Layer 6 of a small transformer language model trained on English Wikipedia (12 layers, counted from 0, width 64).
A neuron's activation on a vector x is ReLU(weights . x + bias), where the dot is the dot product.

Input weights of the MLP neurons that the questions are about. A number n stands for (n - 128) times 0.01.
n7 (bias -0.138): 108, 138, 107, 55, 158, 149, 163, 91, 97, 105, 106, 143, 139, 119, 100, 137, 130, 158, 132, 99, 123, 133, 125, 87, 153, 147, 119, 98, 126, 85, 108, 115, 132, 164, 146, 154, 125, 114, 149, 89, 119, 123, 101, 70, 123, 131, 174, 122, 158, 117, 132, 92, 154, 147, 118, 79, 82, 111, 177, 83, 66, 152, 118, 119
n8 (bias -0.094): 155, 112, 125, 172, 101, 158, 123, 142, 44, 88, 98, 138, 144, 121, 69, 89, 173, 146, 162, 141, 119, 94, 195, 94, 90, 150, 135, 140, 159, 104, 143, 107, 158, 125, 86, 132, 184, 82, 135, 108, 172, 111, 116, 149, 157, 111, 133, 87, 85, 149, 137, 231, 146, 71, 143, 99, 137, 96, 161, 177, 143, 170, 127, 69
n9 (bias -0.117): 92, 112, 114, 123, 116, 174, 127, 132, 138, 51, 157, 125, 112, 112, 107, 115, 108, 85, 60, 137, 115, 151, 144, 116, 123, 121, 146, 75, 38, 146, 159, 147, 166, 127, 127, 114, 126, 101, 165, 130, 114, 172, 149, 104, 157, 119, 155, 136, 184, 124, 141, 111, 105, 105, 124, 105, 126, 111, 175, 159, 94, 169, 87, 125
n23 (bias -0.167): 149, 139, 160, 126, 101, 158, 157, 122, 132, 92, 72, 96, 157, 151, 186, 113, 143, 129, 160, 95, 130, 200, 110, 158, 136, 126, 133, 88, 108, 136, 135, 110, 186, 143, 170, 151, 139, 112, 101, 138, 90, 133, 111, 175, 189, 94, 142, 117, 155, 116, 28, 154, 122, 92, 140, 114, 115, 135, 183, 88, 74, 109, 94, 164
n24 (bias -0.071): 99, 86, 125, 142, 169, 135, 151, 117, 133, 75, 170, 77, 155, 102, 141, 123, 93, 143, 63, 136, 145, 111, 74, 109, 144, 135, 89, 143, 120, 140, 109, 130, 149, 107, 85, 141, 123, 143, 80, 81, 138, 143, 106, 165, 149, 145, 112, 135, 132, 56, 159, 97, 163, 158, 108, 105, 140, 131, 137, 136, 157, 120, 93, 135
n25 (bias -0.068): 68, 148, 135, 127, 149, 108, 115, 163, 101, 90, 139, 120, 121, 108, 167, 95, 163, 179, 128, 82, 110, 127, 96, 79, 102, 194, 97, 161, 156, 70, 129, 118, 117, 156, 116, 121, 124, 186, 144, 170, 156, 134, 159, 146, 124, 100, 159, 147, 141, 151, 152, 130, 86, 149, 111, 119, 114, 127, 107, 114, 140, 174, 120, 102
n29 (bias -0.054): 146, 89, 192, 110, 118, 153, 106, 146, 120, 143, 131, 124, 118, 122, 146, 126, 105, 147, 165, 86, 47, 94, 91, 98, 116, 189, 116, 112, 139, 97, 161, 92, 88, 105, 172, 150, 126, 138, 141, 135, 121, 174, 98, 153, 165, 118, 114, 108, 141, 138, 120, 99, 101, 174, 109, 155, 141, 165, 169, 169, 96, 102, 135, 71
n42 (bias -0.109): 119, 131, 127, 95, 98, 129, 120, 168, 140, 140, 168, 103, 79, 119, 153, 161, 170, 147, 129, 103, 143, 78, 174, 79, 161, 176, 105, 147, 181, 142, 79, 76, 78, 180, 133, 118, 146, 118, 55, 110, 89, 183, 147, 110, 99, 127, 119, 166, 97, 78, 100, 99, 110, 126, 144, 132, 210, 155, 132, 96, 117, 182, 100, 195
n74 (bias -0.151): 127, 142, 160, 125, 15, 88, 119, 168, 153, 84, 59, 174, 157, 196, 192, 157, 83, 150, 165, 70, 172, 86, 107, 172, 119, 95, 158, 135, 73, 128, 127, 136, 69, 122, 143, 199, 131, 143, 130, 146, 146, 146, 174, 152, 140, 132, 158, 49, 120, 132, 123, 93, 111, 136, 131, 80, 113, 103, 129, 141, 115, 151, 24, 108
n77 (bias 0.022): 89, 92, 132, 109, 115, 101, 145, 137, 143, 110, 137, 118, 132, 164, 99, 101, 75, 123, 132, 169, 127, 162, 116, 171, 88, 150, 79, 127, 90, 86, 174, 98, 134, 126, 128, 111, 144, 114, 128, 134, 91, 127, 82, 163, 135, 176, 175, 122, 147, 141, 128, 149, 121, 173, 123, 128, 139, 73, 110, 145, 161, 120, 137, 118
n87 (bias -0.064): 136, 103, 129, 158, 116, 122, 141, 116, 128, 114, 98, 115, 140, 130, 142, 127, 157, 154, 147, 114, 129, 116, 104, 133, 92, 132, 174, 112, 100, 87, 172, 155, 123, 131, 136, 155, 134, 120, 146, 110, 93, 118, 124, 86, 119, 93, 184, 156, 111, 69, 107, 138, 166, 169, 94, 123, 92, 133, 168, 110, 117, 131, 118, 89
n88 (bias -0.105): 143, 64, 185, 97, 114, 111, 166, 105, 140, 112, 126, 122, 141, 134, 93, 133, 169, 126, 179, 101, 72, 118, 119, 128, 137, 96, 147, 115, 112, 148, 124, 121, 116, 122, 121, 122, 153, 131, 145, 122, 154, 137, 100, 102, 164, 211, 54, 83, 137, 76, 106, 91, 131, 172, 143, 123, 126, 111, 103, 137, 196, 110, 125, 109
n97 (bias -0.092): 85, 141, 60, 156, 201, 128, 115, 101, 163, 128, 134, 142, 148, 120, 178, 165, 158, 87, 120, 117, 132, 132, 139, 183, 170, 145, 79, 108, 128, 95, 157, 112, 92, 100, 119, 113, 150, 69, 99, 104, 104, 181, 70, 138, 92, 149, 128, 155, 99, 75, 122, 120, 188, 146, 75, 133, 132, 137, 135, 140, 138, 192, 131, 128
n116 (bias -0.010): 124, 115, 162, 120, 152, 133, 135, 107, 84, 99, 142, 104, 75, 121, 119, 106, 158, 157, 45, 92, 158, 183, 132, 108, 102, 141, 173, 147, 148, 123, 101, 142, 156, 102, 133, 151, 152, 65, 122, 185, 141, 123, 181, 75, 112, 124, 128, 147, 105, 106, 149, 107, 137, 109, 120, 96, 171, 137, 109, 145, 152, 86, 67, 189
n125 (bias -0.101): 108, 183, 88, 76, 148, 152, 114, 118, 158, 104, 125, 156, 146, 151, 114, 137, 104, 159, 132, 93, 119, 147, 155, 79, 137, 136, 151, 66, 116, 151, 124, 114, 115, 170, 138, 145, 113, 99, 145, 112, 142, 151, 140, 96, 142, 135, 148, 140, 116, 121, 80, 112, 79, 153, 113, 99, 164, 161, 111, 97, 137, 101, 97, 197
n126 (bias -0.030): 155, 88, 129, 80, 110, 137, 161, 90, 185, 142, 117, 148, 96, 153, 158, 142, 119, 129, 102, 108, 155, 165, 171, 107, 113, 153, 69, 122, 128, 114, 133, 139, 133, 87, 158, 129, 150, 164, 104, 134, 148, 97, 108, 162, 141, 175, 181, 109, 136, 130, 112, 141, 148, 138, 66, 98, 111, 118, 104, 135, 152, 148, 146, 83
n127 (bias -0.095): 130, 145, 149, 78, 75, 183, 124, 82, 157, 49, 104, 116, 132, 143, 177, 85, 132, 118, 155, 108, 153, 111, 111, 177, 148, 163, 109, 153, 210, 122, 162, 114, 82, 152, 89, 139, 130, 127, 117, 146, 134, 107, 140, 160, 93, 147, 147, 138, 151, 138, 77, 103, 128, 107, 137, 112, 100, 92, 112, 98, 86, 110, 64, 118
n129 (bias -0.024): 103, 136, 82, 122, 161, 124, 122, 107, 123, 78, 123, 135, 127, 115, 99, 152, 149, 118, 160, 111, 95, 127, 126, 121, 102, 114, 129, 129, 137, 155, 79, 109, 121, 96, 175, 131, 164, 144, 157, 119, 129, 109, 161, 89, 117, 136, 120, 155, 103, 160, 168, 150, 116, 135, 127, 64, 76, 97, 131, 109, 118, 125, 116, 113
n134 (bias -0.109): 101, 63, 128, 64, 103, 168, 142, 134, 146, 103, 127, 92, 151, 125, 139, 89, 107, 106, 127, 105, 160, 159, 158, 138, 163, 175, 127, 144, 77, 116, 125, 123, 102, 144, 109, 149, 93, 135, 141, 127, 161, 113, 167, 69, 70, 116, 141, 150, 141, 136, 104, 110, 102, 152, 109, 38, 113, 118, 80, 107, 123, 111, 103, 145
n135 (bias -0.011): 113, 152, 135, 111, 159, 98, 119, 213, 156, 108, 152, 111, 171, 126, 119, 140, 122, 130, 138, 165, 93, 172, 97, 139, 112, 103, 97, 118, 116, 153, 162, 132, 142, 133, 158, 122, 108, 106, 135, 100, 128, 109, 100, 98, 91, 146, 119, 97, 148, 127, 134, 116, 124, 138, 83, 65, 119, 123, 163, 139, 103, 104, 166, 140
n138 (bias 0.019): 116, 138, 110, 165, 129, 97, 124, 81, 139, 114, 108, 164, 142, 147, 173, 177, 107, 120, 106, 140, 101, 177, 173, 127, 128, 135, 67, 139, 105, 77, 125, 131, 98, 114, 134, 125, 137, 143, 170, 116, 123, 152, 137, 140, 135, 97, 173, 141, 144, 74, 117, 124, 111, 81, 136, 118, 111, 165, 141, 121, 143, 127, 134, 106
n140 (bias -0.155): 130, 99, 180, 105, 148, 134, 122, 132, 99, 128, 122, 131, 140, 122, 119, 86, 254, 138, 136, 131, 102, 138, 131, 157, 147, 83, 102, 105, 114, 129, 204, 111, 143, 90, 95, 171, 136, 125, 107, 199, 168, 152, 150, 119, 92, 86, 140, 142, 141, 116, 64, 144, 98, 158, 97, 171, 134, 124, 144, 178, 164, 140, 107, 98
n143 (bias -0.128): 169, 143, 122, 116, 105, 109, 117, 112, 115, 119, 206, 144, 203, 101, 159, 106, 118, 131, 161, 86, 110, 136, 154, 96, 89, 141, 128, 96, 102, 125, 159, 153, 87, 144, 156, 170, 165, 76, 114, 104, 123, 117, 99, 153, 149, 130, 190, 75, 127, 91, 174, 42, 117, 146, 169, 136, 133, 142, 112, 111, 115, 116, 122, 131
n148 (bias -0.162): 90, 124, 148, 91, 139, 180, 145, 169, 102, 131, 151, 147, 187, 103, 81, 125, 73, 141, 107, 132, 147, 136, 124, 73, 93, 112, 155, 133, 121, 100, 94, 125, 80, 154, 97, 176, 159, 139, 107, 137, 147, 139, 162, 95, 197, 105, 146, 160, 210, 117, 117, 188, 124, 149, 139, 71, 162, 133, 107, 129, 105, 104, 144, 144
n150 (bias -0.001): 129, 151, 134, 134, 111, 135, 138, 123, 143, 158, 87, 104, 129, 195, 132, 86, 142, 113, 123, 117, 95, 101, 109, 185, 156, 151, 157, 144, 159, 173, 154, 125, 94, 126, 111, 121, 131, 94, 103, 154, 106, 128, 84, 111, 124, 86, 164, 185, 97, 145, 141, 184, 136, 80, 116, 64, 140, 142, 137, 111, 162, 74, 120, 128
n151 (bias -0.190): 83, 45, 136, 99, 140, 136, 118, 92, 140, 118, 105, 137, 122, 116, 122, 135, 99, 170, 115, 157, 148, 128, 140, 110, 134, 111, 126, 115, 119, 111, 117, 170, 151, 135, 119, 154, 137, 132, 187, 106, 130, 157, 71, 121, 175, 140, 155, 100, 75, 153, 74, 113, 124, 93, 142, 119, 170, 117, 106, 57, 132, 184, 135, 150
n160 (bias 0.038): 147, 125, 92, 124, 150, 121, 155, 166, 82, 127, 181, 162, 118, 123, 88, 137, 133, 103, 79, 125, 111, 170, 104, 120, 95, 177, 126, 143, 118, 164, 152, 129, 106, 155, 94, 159, 115, 144, 155, 111, 128, 128, 123, 152, 71, 187, 92, 139, 117, 101, 124, 124, 116, 107, 141, 118, 135, 98, 126, 82, 135, 175, 94, 137
n171 (bias -0.130): 144, 124, 126, 191, 96, 122, 174, 128, 154, 154, 150, 147, 107, 105, 161, 63, 143, 68, 185, 115, 132, 43, 164, 144, 92, 138, 82, 175, 125, 109, 150, 97, 152, 77, 114, 163, 204, 85, 85, 81, 131, 133, 33, 158, 114, 192, 154, 130, 138, 113, 145, 84, 104, 154, 195, 124, 113, 105, 84, 164, 150, 97, 133, 153
n179 (bias -0.064): 151, 124, 103, 116, 87, 140, 138, 95, 125, 132, 87, 111, 142, 154, 85, 104, 150, 112, 110, 96, 90, 158, 160, 158, 212, 146, 155, 115, 134, 132, 69, 54, 136, 120, 95, 121, 125, 111, 172, 102, 93, 175, 105, 99, 118, 135, 112, 140, 137, 87, 113, 163, 126, 97, 182, 148, 109, 168, 99, 170, 115, 117, 130, 175
n180 (bias -0.020): 130, 136, 96, 146, 152, 103, 119, 114, 74, 152, 119, 123, 122, 93, 102, 169, 68, 67, 120, 99, 132, 124, 87, 132, 201, 108, 121, 166, 116, 144, 65, 144, 135, 148, 121, 171, 139, 82, 135, 120, 168, 135, 121, 113, 142, 174, 125, 132, 121, 144, 152, 133, 126, 108, 100, 139, 120, 184, 136, 160, 123, 146, 171, 127
n184 (bias -0.128): 141, 142, 149, 98, 111, 132, 153, 160, 98, 132, 110, 48, 101, 232, 135, 186, 92, 138, 115, 154, 71, 104, 128, 144, 140, 103, 160, 130, 67, 139, 80, 89, 128, 171, 156, 178, 161, 49, 131, 164, 87, 118, 114, 142, 178, 124, 92, 179, 96, 145, 122, 192, 147, 140, 157, 108, 125, 148, 152, 163, 129, 120, 177, 132
n186 (bias -0.094): 144, 126, 154, 70, 95, 155, 170, 133, 140, 118, 192, 167, 108, 120, 140, 151, 120, 177, 133, 78, 95, 171, 66, 128, 161, 127, 121, 95, 97, 147, 119, 88, 112, 115, 140, 182, 125, 140, 119, 141, 110, 122, 122, 140, 131, 140, 161, 87, 170, 182, 68, 86, 142, 136, 77, 86, 139, 111, 120, 123, 116, 182, 97, 82

Each question shows a token from some text and the vector x that enters the MLP there. A number n stands for (n - 128) times 0.041.

" Luxembourg": 171, 145, 113, 146, 153, 90, 197, 120, 122, 148, 139, 120, 143, 50, 123, 87, 107, 151, 149, 157, 123, 124, 135, 121, 161, 135, 161, 89, 95, 130, 125, 128, 133, 155, 146, 116, 81, 148, 127, 149, 103, 165, 153, 118, 90, 146, 125, 138, 115, 83, 136, 135, 104, 109, 74, 153, 102, 122, 130, 140, 152, 141, 161, 82
The two highest activations, in order: n87, n180

" Al": 141, 131, 151, 134, 164, 121, 171, 110, 151, 144, 111, 159, 115, 67, 104, 66, 113, 112, 152, 151, 125, 100, 106, 128, 149, 107, 151, 74, 126, 103, 146, 131, 129, 172, 142, 90, 97, 176, 130, 148, 131, 146, 133, 169, 127, 149, 91, 152, 118, 139, 113, 136, 113, 150, 62, 181, 127, 106, 130, 158, 145, 112, 136, 130
Which of these neurons fires most? n140

"==": 146, 134, 106, 150, 100, 123, 170, 96, 138, 134, 128, 158, 107, 75, 149, 131, 112, 143, 163, 192, 123, 105, 132, 121, 128, 105, 167, 109, 136, 110, 131, 121, 122, 184, 126, 154, 98, 170, 135, 148, 61, 123, 160, 123, 119, 120, 100, 144, 143, 127, 162, 140, 130, 76, 96, 125, 125, 96, 124, 132, 97, 112, 152, 148
Which three neurons fire most, strongest first? n87, n148, n129

" of": 140, 128, 142, 129, 121, 137, 175, 106, 142, 137, 110, 137, 119, 123, 123, 93, 86, 124, 156, 165, 143, 115, 127, 133, 141, 131, 146, 67, 140, 107, 121, 100, 140, 214, 168, 108, 95, 160, 141, 137, 81, 153, 151, 172, 121, 132, 110, 147, 118, 124, 146, 124, 131, 96, 66, 122, 128, 105, 119, 122, 117, 113, 139, 160
The most active neuron and its activation: n23, at about 3.2

" 200": 147, 130, 95, 136, 157, 129, 167, 112, 130, 124, 136, 135, 134, 111, 129, 95, 96, 147, 149, 158, 144, 109, 117, 107, 138, 117, 163, 85, 158, 129, 125, 120, 150, 181, 148, 144, 82, 174, 155, 167, 118, 125, 151, 116, 137, 112, 108, 143, 87, 126, 172, 117, 102, 70, 71, 157, 139, 101, 113, 120, 161, 106, 156, 94
The most active neuron and its activation: n25, at about 1.6

" Gold": 160, 137, 142, 144, 163, 105, 132, 101, 139, 112, 148, 156, 143, 66, 137, 71, 81, 122, 135, 148, 132, 155, 131, 103, 154, 109, 134, 91, 131, 134, 121, 156, 112, 140, 146, 112, 70, 136, 130, 135, 130, 150, 141, 133, 129, 155, 102, 147, 121, 107, 177, 115, 119, 82, 80, 188, 134, 131, 126, 172, 175, 86, 140, 94
Which of these neurons fires most? n180

" In": 124, 149, 99, 147, 139, 150, 143, 91, 139, 160, 131, 159, 115, 108, 126, 76, 90, 126, 171, 180, 141, 128, 131, 102, 139, 137, 128, 101, 144, 100, 142, 96, 140, 184, 131, 89, 109, 199, 121, 160, 87, 144, 133, 171, 133, 120, 140, 126, 133, 141, 140, 109, 107, 112, 78, 143, 111, 108, 104, 146, 120, 98, 157, 124
Which three neurons fire most, strongest first? n77, n25, n126

"Black": 137, 115, 88, 144, 174, 147, 177, 87, 142, 112, 120, 145, 126, 58, 110, 89, 133, 118, 140, 161, 131, 115, 99, 95, 135, 93, 159, 113, 155, 130, 140, 109, 147, 179, 146, 121, 76, 165, 159, 167, 126, 118, 132, 130, 117, 147, 84, 126, 138, 141, 137, 100, 139, 130, 73, 157, 154, 107, 141, 171, 133, 114, 135, 129
Which of these neurons fires most? n88

" was": 140, 132, 135, 126, 100, 116, 180, 108, 149, 148, 134, 176, 116, 109, 140, 102, 77, 135, 166, 163, 148, 111, 117, 123, 139, 125, 134, 87, 145, 116, 132, 105, 115, 205, 130, 132, 104, 188, 148, 142, 105, 99, 145, 137, 94, 132, 137, 148, 111, 126, 139, 121, 137, 122, 40, 106, 121, 108, 133, 136, 129, 113, 137, 143
Which of these neurons fires most? n186

" parties": 181, 153, 147, 141, 187, 87, 161, 103, 148, 124, 134, 168, 103, 68, 149, 102, 77, 122, 154, 165, 128, 121, 100, 140, 138, 146, 117, 132, 152, 106, 138, 115, 148, 195, 173, 107, 102, 136, 146, 102, 125, 109, 167, 136, 104, 112, 103, 164, 100, 128, 136, 108, 128, 109, 92, 77, 108, 109, 133, 135, 123, 135, 144, 102
The most active neuron and its activation: n135, at about 3.2

" 3": 154, 111, 115, 161, 148, 118, 166, 118, 125, 135, 113, 142, 119, 103, 130, 82, 81, 147, 130, 179, 148, 111, 116, 107, 124, 126, 172, 72, 135, 112, 117, 113, 151, 175, 127, 132, 105, 175, 147, 160, 116, 126, 147, 143, 128, 126, 125, 124, 90, 133, 151, 127, 118, 73, 71, 158, 147, 111, 143, 136, 153, 94, 170, 122
The two highest activations, in order: n151, n8

" relay": 164, 160, 110, 163, 164, 69, 179, 96, 139, 126, 123, 142, 118, 96, 157, 106, 104, 147, 148, 144, 137, 129, 131, 77, 138, 119, 145, 110, 144, 131, 145, 128, 146, 162, 169, 112, 60, 146, 149, 134, 152, 133, 156, 95, 112, 130, 110, 115, 114, 136, 193, 125, 92, 81, 80, 122, 125, 138, 130, 123, 158, 98, 115, 101
Which of these neurons fires most? n25

" Dominican": 160, 139, 118, 139, 129, 104, 209, 119, 139, 139, 142, 131, 133, 62, 99, 114, 95, 131, 140, 154, 131, 100, 92, 110, 140, 125, 168, 80, 131, 110, 110, 122, 127, 190, 140, 117, 87, 180, 140, 150, 108, 153, 150, 127, 128, 154, 105, 143, 115, 88, 139, 133, 86, 97, 87, 148, 144, 124, 135, 160, 154, 146, 126, 99
The most active neuron and its activation: n160, at about 2.8

",": 109, 136, 77, 122, 109, 157, 187, 100, 141, 158, 118, 149, 115, 88, 144, 110, 89, 125, 139, 180, 147, 126, 130, 117, 118, 137, 103, 115, 146, 114, 168, 111, 104, 162, 127, 109, 96, 181, 170, 162, 98, 111, 139, 160, 107, 137, 98, 150, 103, 130, 146, 134, 163, 100, 73, 135, 108, 122, 124, 164, 144, 96, 141, 137
The two highest activations, in order: n126, n77

"\n": 150, 139, 94, 145, 130, 145, 177, 103, 133, 139, 134, 175, 109, 103, 92, 104, 106, 133, 150, 204, 138, 99, 122, 117, 120, 107, 135, 103, 132, 101, 128, 108, 116, 158, 124, 128, 101, 168, 142, 159, 120, 116, 148, 138, 135, 132, 92, 139, 121, 146, 150, 115, 137, 108, 67, 126, 111, 105, 140, 142, 135, 95, 178, 157
Which of these neurons fires most? n148

" substance": 165, 124, 120, 124, 172, 115, 197, 98, 141, 148, 128, 150, 116, 82, 139, 108, 93, 127, 164, 175, 102, 101, 105, 131, 106, 139, 147, 95, 152, 104, 118, 120, 138, 193, 154, 144, 86, 186, 155, 126, 100, 114, 144, 120, 126, 141, 94, 141, 122, 131, 173, 128, 119, 102, 71, 135, 109, 114, 136, 118, 131, 122, 135, 117
The most active neuron and its activation: n7, at about 2.7

" USA": 166, 118, 130, 143, 146, 92, 196, 117, 131, 126, 118, 145, 138, 40, 112, 80, 97, 131, 153, 156, 137, 88, 141, 131, 138, 151, 165, 80, 137, 101, 128, 123, 141, 157, 149, 120, 99, 143, 151, 159, 121, 127, 161, 167, 98, 135, 102, 131, 89, 142, 122, 154, 129, 96, 77, 128, 110, 116, 152, 122, 169, 138, 120, 126
Which of these neurons fires most? n8

" (": 146, 138, 139, 135, 117, 126, 167, 84, 147, 124, 105, 140, 102, 87, 129, 104, 77, 126, 121, 182, 141, 129, 123, 155, 161, 118, 134, 103, 154, 115, 144, 110, 100, 157, 128, 99, 122, 172, 152, 181, 97, 146, 157, 146, 108, 88, 125, 133, 111, 124, 166, 144, 138, 98, 80, 124, 113, 120, 130, 152, 120, 106, 175, 127
The most active neuron and its activation: n150, at about 2.8

":": 118, 157, 111, 126, 138, 131, 191, 120, 151, 149, 129, 165, 124, 95, 120, 117, 89, 114, 155, 154, 166, 109, 144, 115, 133, 131, 122, 79, 175, 100, 145, 135, 126, 145, 126, 117, 109, 191, 163, 169, 102, 94, 157, 157, 113, 137, 119, 124, 87, 130, 146, 130, 138, 73, 68, 127, 132, 105, 115, 127, 126, 90, 132, 145
Which of these neurons fires most? n126

"under": 120, 100, 106, 151, 202, 86, 153, 115, 123, 117, 117, 113, 139, 100, 139, 116, 110, 106, 117, 157, 108, 131, 108, 122, 167, 129, 168, 112, 136, 114, 130, 148, 154, 136, 140, 99, 108, 145, 151, 100, 117, 118, 107, 157, 142, 109, 121, 187, 134, 98, 152, 108, 111, 132, 40, 197, 146, 119, 135, 149, 138, 136, 170, 125
Which three neurons fire most, strongest first? n97, n24, n180

" compete": 185, 113, 137, 108, 171, 128, 154, 102, 135, 163, 124, 173, 154, 83, 135, 92, 94, 141, 149, 167, 161, 114, 135, 122, 145, 144, 139, 108, 141, 105, 118, 116, 115, 198, 150, 147, 83, 143, 137, 142, 118, 134, 160, 107, 99, 122, 114, 148, 102, 149, 136, 134, 120, 100, 62, 114, 118, 110, 107, 130, 140, 88, 122, 116
Which of these neurons fires most? n134

"-": 161, 96, 123, 117, 172, 105, 169, 106, 148, 155, 129, 155, 127, 101, 131, 100, 97, 138, 111, 154, 124, 115, 134, 88, 134, 116, 141, 96, 115, 109, 116, 158, 162, 153, 170, 116, 87, 183, 137, 155, 74, 138, 150, 136, 152, 121, 132, 116, 99, 126, 149, 119, 130, 58, 84, 183, 156, 106, 110, 154, 117, 128, 148, 160
The two highest activations, in order: n151, n126

"According": 126, 159, 97, 116, 136, 135, 144, 108, 119, 157, 132, 166, 122, 100, 128, 116, 117, 118, 166, 185, 152, 110, 134, 110, 133, 127, 105, 123, 147, 114, 129, 93, 145, 204, 121, 146, 116, 200, 142, 137, 80, 104, 147, 132, 104, 121, 78, 154, 116, 116, 124, 104, 121, 98, 63, 165, 137, 117, 130, 150, 127, 102, 138, 160
Which three neurons fire most, strongest first? n42, n160, n125

" Olympic": 167, 125, 112, 169, 121, 93, 177, 107, 141, 141, 121, 151, 122, 82, 136, 91, 107, 124, 133, 148, 124, 121, 108, 101, 154, 131, 173, 79, 118, 115, 133, 138, 127, 201, 160, 121, 53, 147, 149, 139, 123, 170, 129, 116, 104, 144, 100, 153, 132, 89, 158, 119, 119, 99, 76, 144, 141, 130, 139, 146, 150, 126, 112, 131
Which of these neurons fires most? n160

"ó": 151, 107, 134, 178, 226, 69, 164, 103, 108, 140, 130, 102, 110, 109, 109, 101, 116, 118, 132, 169, 123, 129, 112, 106, 95, 111, 145, 120, 136, 128, 123, 149, 147, 117, 152, 117, 104, 158, 132, 136, 125, 141, 177, 126, 138, 101, 154, 125, 98, 101, 147, 100, 134, 102, 73, 201, 171, 102, 150, 149, 155, 120, 131, 130
The most active neuron and its activation: n116, at about 4.1

" Sidney": 125, 129, 112, 111, 150, 84, 176, 106, 164, 109, 135, 142, 136, 87, 96, 102, 123, 101, 157, 168, 138, 89, 119, 144, 136, 131, 164, 102, 173, 117, 142, 114, 147, 183, 140, 105, 92, 179, 159, 123, 83, 99, 136, 172, 124, 144, 88, 158, 122, 89, 132, 129, 134, 122, 71, 149, 119, 107, 132, 153, 153, 121, 149, 107
Which of these neurons fires most? n88

" and": 157, 125, 139, 108, 106, 118, 190, 107, 151, 130, 121, 167, 116, 130, 105, 128, 85, 149, 135, 169, 127, 153, 131, 126, 132, 141, 147, 98, 128, 122, 140, 106, 140, 163, 197, 120, 83, 157, 140, 101, 103, 142, 162, 149, 87, 134, 126, 158, 103, 133, 146, 105, 136, 65, 64, 152, 102, 116, 136, 139, 135, 89, 127, 115
The two highest activations, in order: n126, n186

" at": 174, 145, 134, 142, 115, 83, 166, 112, 142, 138, 127, 131, 128, 119, 131, 95, 83, 139, 130, 171, 113, 130, 137, 132, 165, 131, 145, 61, 122, 121, 93, 85, 116, 173, 182, 136, 103, 139, 127, 135, 114, 173, 148, 176, 111, 121, 115, 158, 118, 126, 140, 119, 128, 99, 68, 126, 126, 127, 141, 140, 134, 88, 123, 136
The most active neuron and its activation: n184, at about 3.2

" Way": 154, 137, 115, 175, 173, 76, 148, 128, 122, 146, 129, 162, 153, 56, 124, 107, 107, 123, 134, 164, 104, 133, 97, 131, 139, 121, 134, 111, 149, 132, 129, 90, 158, 156, 149, 128, 80, 174, 116, 146, 94, 134, 124, 153, 121, 104, 100, 117, 136, 118, 156, 138, 115, 99, 46, 152, 132, 112, 165, 128, 169, 113, 155, 124
The most active neuron and its activation: n135, at about 3.7

" I": 126, 149, 100, 129, 157, 138, 170, 96, 131, 122, 136, 164, 115, 65, 114, 112, 106, 120, 162, 156, 137, 133, 94, 115, 118, 119, 131, 85, 154, 121, 163, 107, 134, 179, 119, 114, 108, 191, 153, 179, 113, 104, 167, 136, 137, 126, 124, 115, 90, 173, 135, 127, 138, 125, 64, 150, 122, 105, 130, 142, 156, 92, 137, 114
The most active neuron and its activation: n25, at about 2.9

" a": 146, 121, 132, 110, 114, 115, 186, 114, 155, 136, 114, 150, 137, 106, 114, 94, 83, 153, 143, 145, 140, 121, 98, 137, 151, 112, 167, 90, 147, 119, 118, 115, 103, 207, 138, 148, 96, 199, 149, 133, 125, 128, 139, 121, 105, 131, 120, 129, 118, 158, 130, 132, 150, 90, 56, 159, 121, 99, 123, 136, 129, 107, 145, 137
The two highest activations, in order: n186, n127

"issance": 157, 150, 112, 135, 160, 95, 174, 89, 123, 124, 116, 147, 119, 65, 157, 109, 89, 131, 150, 162, 120, 121, 103, 118, 125, 133, 165, 106, 158, 117, 108, 126, 108, 219, 162, 129, 93, 151, 133, 127, 95, 142, 135, 108, 104, 127, 125, 164, 123, 96, 165, 140, 128, 112, 78, 148, 120, 128, 163, 129, 116, 113, 142, 134
The most active neuron and its activation: n7, at about 3.9

" with": 129, 146, 132, 107, 165, 142, 203, 98, 147, 127, 117, 148, 122, 122, 139, 99, 94, 122, 138, 149, 138, 129, 127, 120, 126, 142, 137, 71, 135, 103, 112, 118, 132, 205, 167, 128, 108, 164, 152, 146, 101, 124, 134, 163, 134, 112, 115, 165, 93, 138, 137, 122, 115, 103, 61, 130, 124, 102, 143, 115, 143, 100, 120, 153
Which of these neurons fires most? n125

" As": 155, 133, 128, 131, 144, 111, 153, 109, 139, 140, 112, 154, 125, 69, 167, 94, 118, 108, 144, 153, 123, 111, 87, 126, 143, 129, 123, 84, 123, 102, 157, 124, 135, 164, 132, 99, 117, 172, 127, 133, 118, 117, 126, 181, 88, 114, 127, 166, 120, 126, 146, 114, 148, 134, 34, 182, 127, 118, 156, 174, 144, 122, 138, 128
Which of these neurons fires most? n97

" Var": 161, 109, 147, 125, 177, 75, 158, 135, 117, 133, 122, 120, 100, 79, 137, 90, 118, 125, 143, 168, 110, 128, 97, 145, 143, 135, 147, 107, 130, 103, 168, 140, 147, 152, 120, 132, 108, 166, 126, 106, 144, 162, 151, 154, 75, 134, 97, 173, 98, 101, 130, 126, 115, 97, 67, 202, 120, 116, 135, 161, 147, 113, 161, 106
Which of these neurons fires most? n140

" alleg": 165, 142, 162, 83, 140, 111, 180, 118, 110, 163, 121, 145, 116, 80, 144, 111, 99, 135, 165, 174, 105, 104, 122, 107, 153, 144, 127, 105, 143, 122, 101, 118, 137, 165, 130, 129, 114, 199, 127, 124, 80, 133, 136, 154, 121, 150, 83, 150, 111, 141, 145, 96, 84, 93, 70, 175, 156, 109, 129, 125, 131, 130, 127, 143
Which of these neurons fires most? n42

" suspension": 174, 159, 123, 112, 155, 79, 166, 104, 118, 145, 116, 144, 132, 51, 134, 101, 74, 144, 138, 167, 135, 122, 154, 112, 120, 143, 141, 121, 117, 113, 123, 136, 121, 204, 164, 117, 90, 157, 150, 121, 89, 116, 131, 103, 130, 136, 112, 124, 117, 131, 170, 118, 123, 101, 70, 158, 142, 106, 158, 129, 126, 114, 151, 150
Which of these neurons fires most? n7

" Intern": 160, 142, 136, 117, 138, 105, 167, 100, 111, 144, 116, 142, 105, 80, 116, 103, 105, 135, 145, 187, 150, 126, 140, 130, 140, 141, 132, 109, 173, 126, 135, 111, 114, 177, 135, 105, 98, 160, 97, 147, 132, 172, 124, 138, 98, 137, 111, 157, 89, 113, 156, 120, 101, 105, 54, 164, 160, 126, 143, 155, 103, 125, 117, 97
Which of these neurons fires most? n42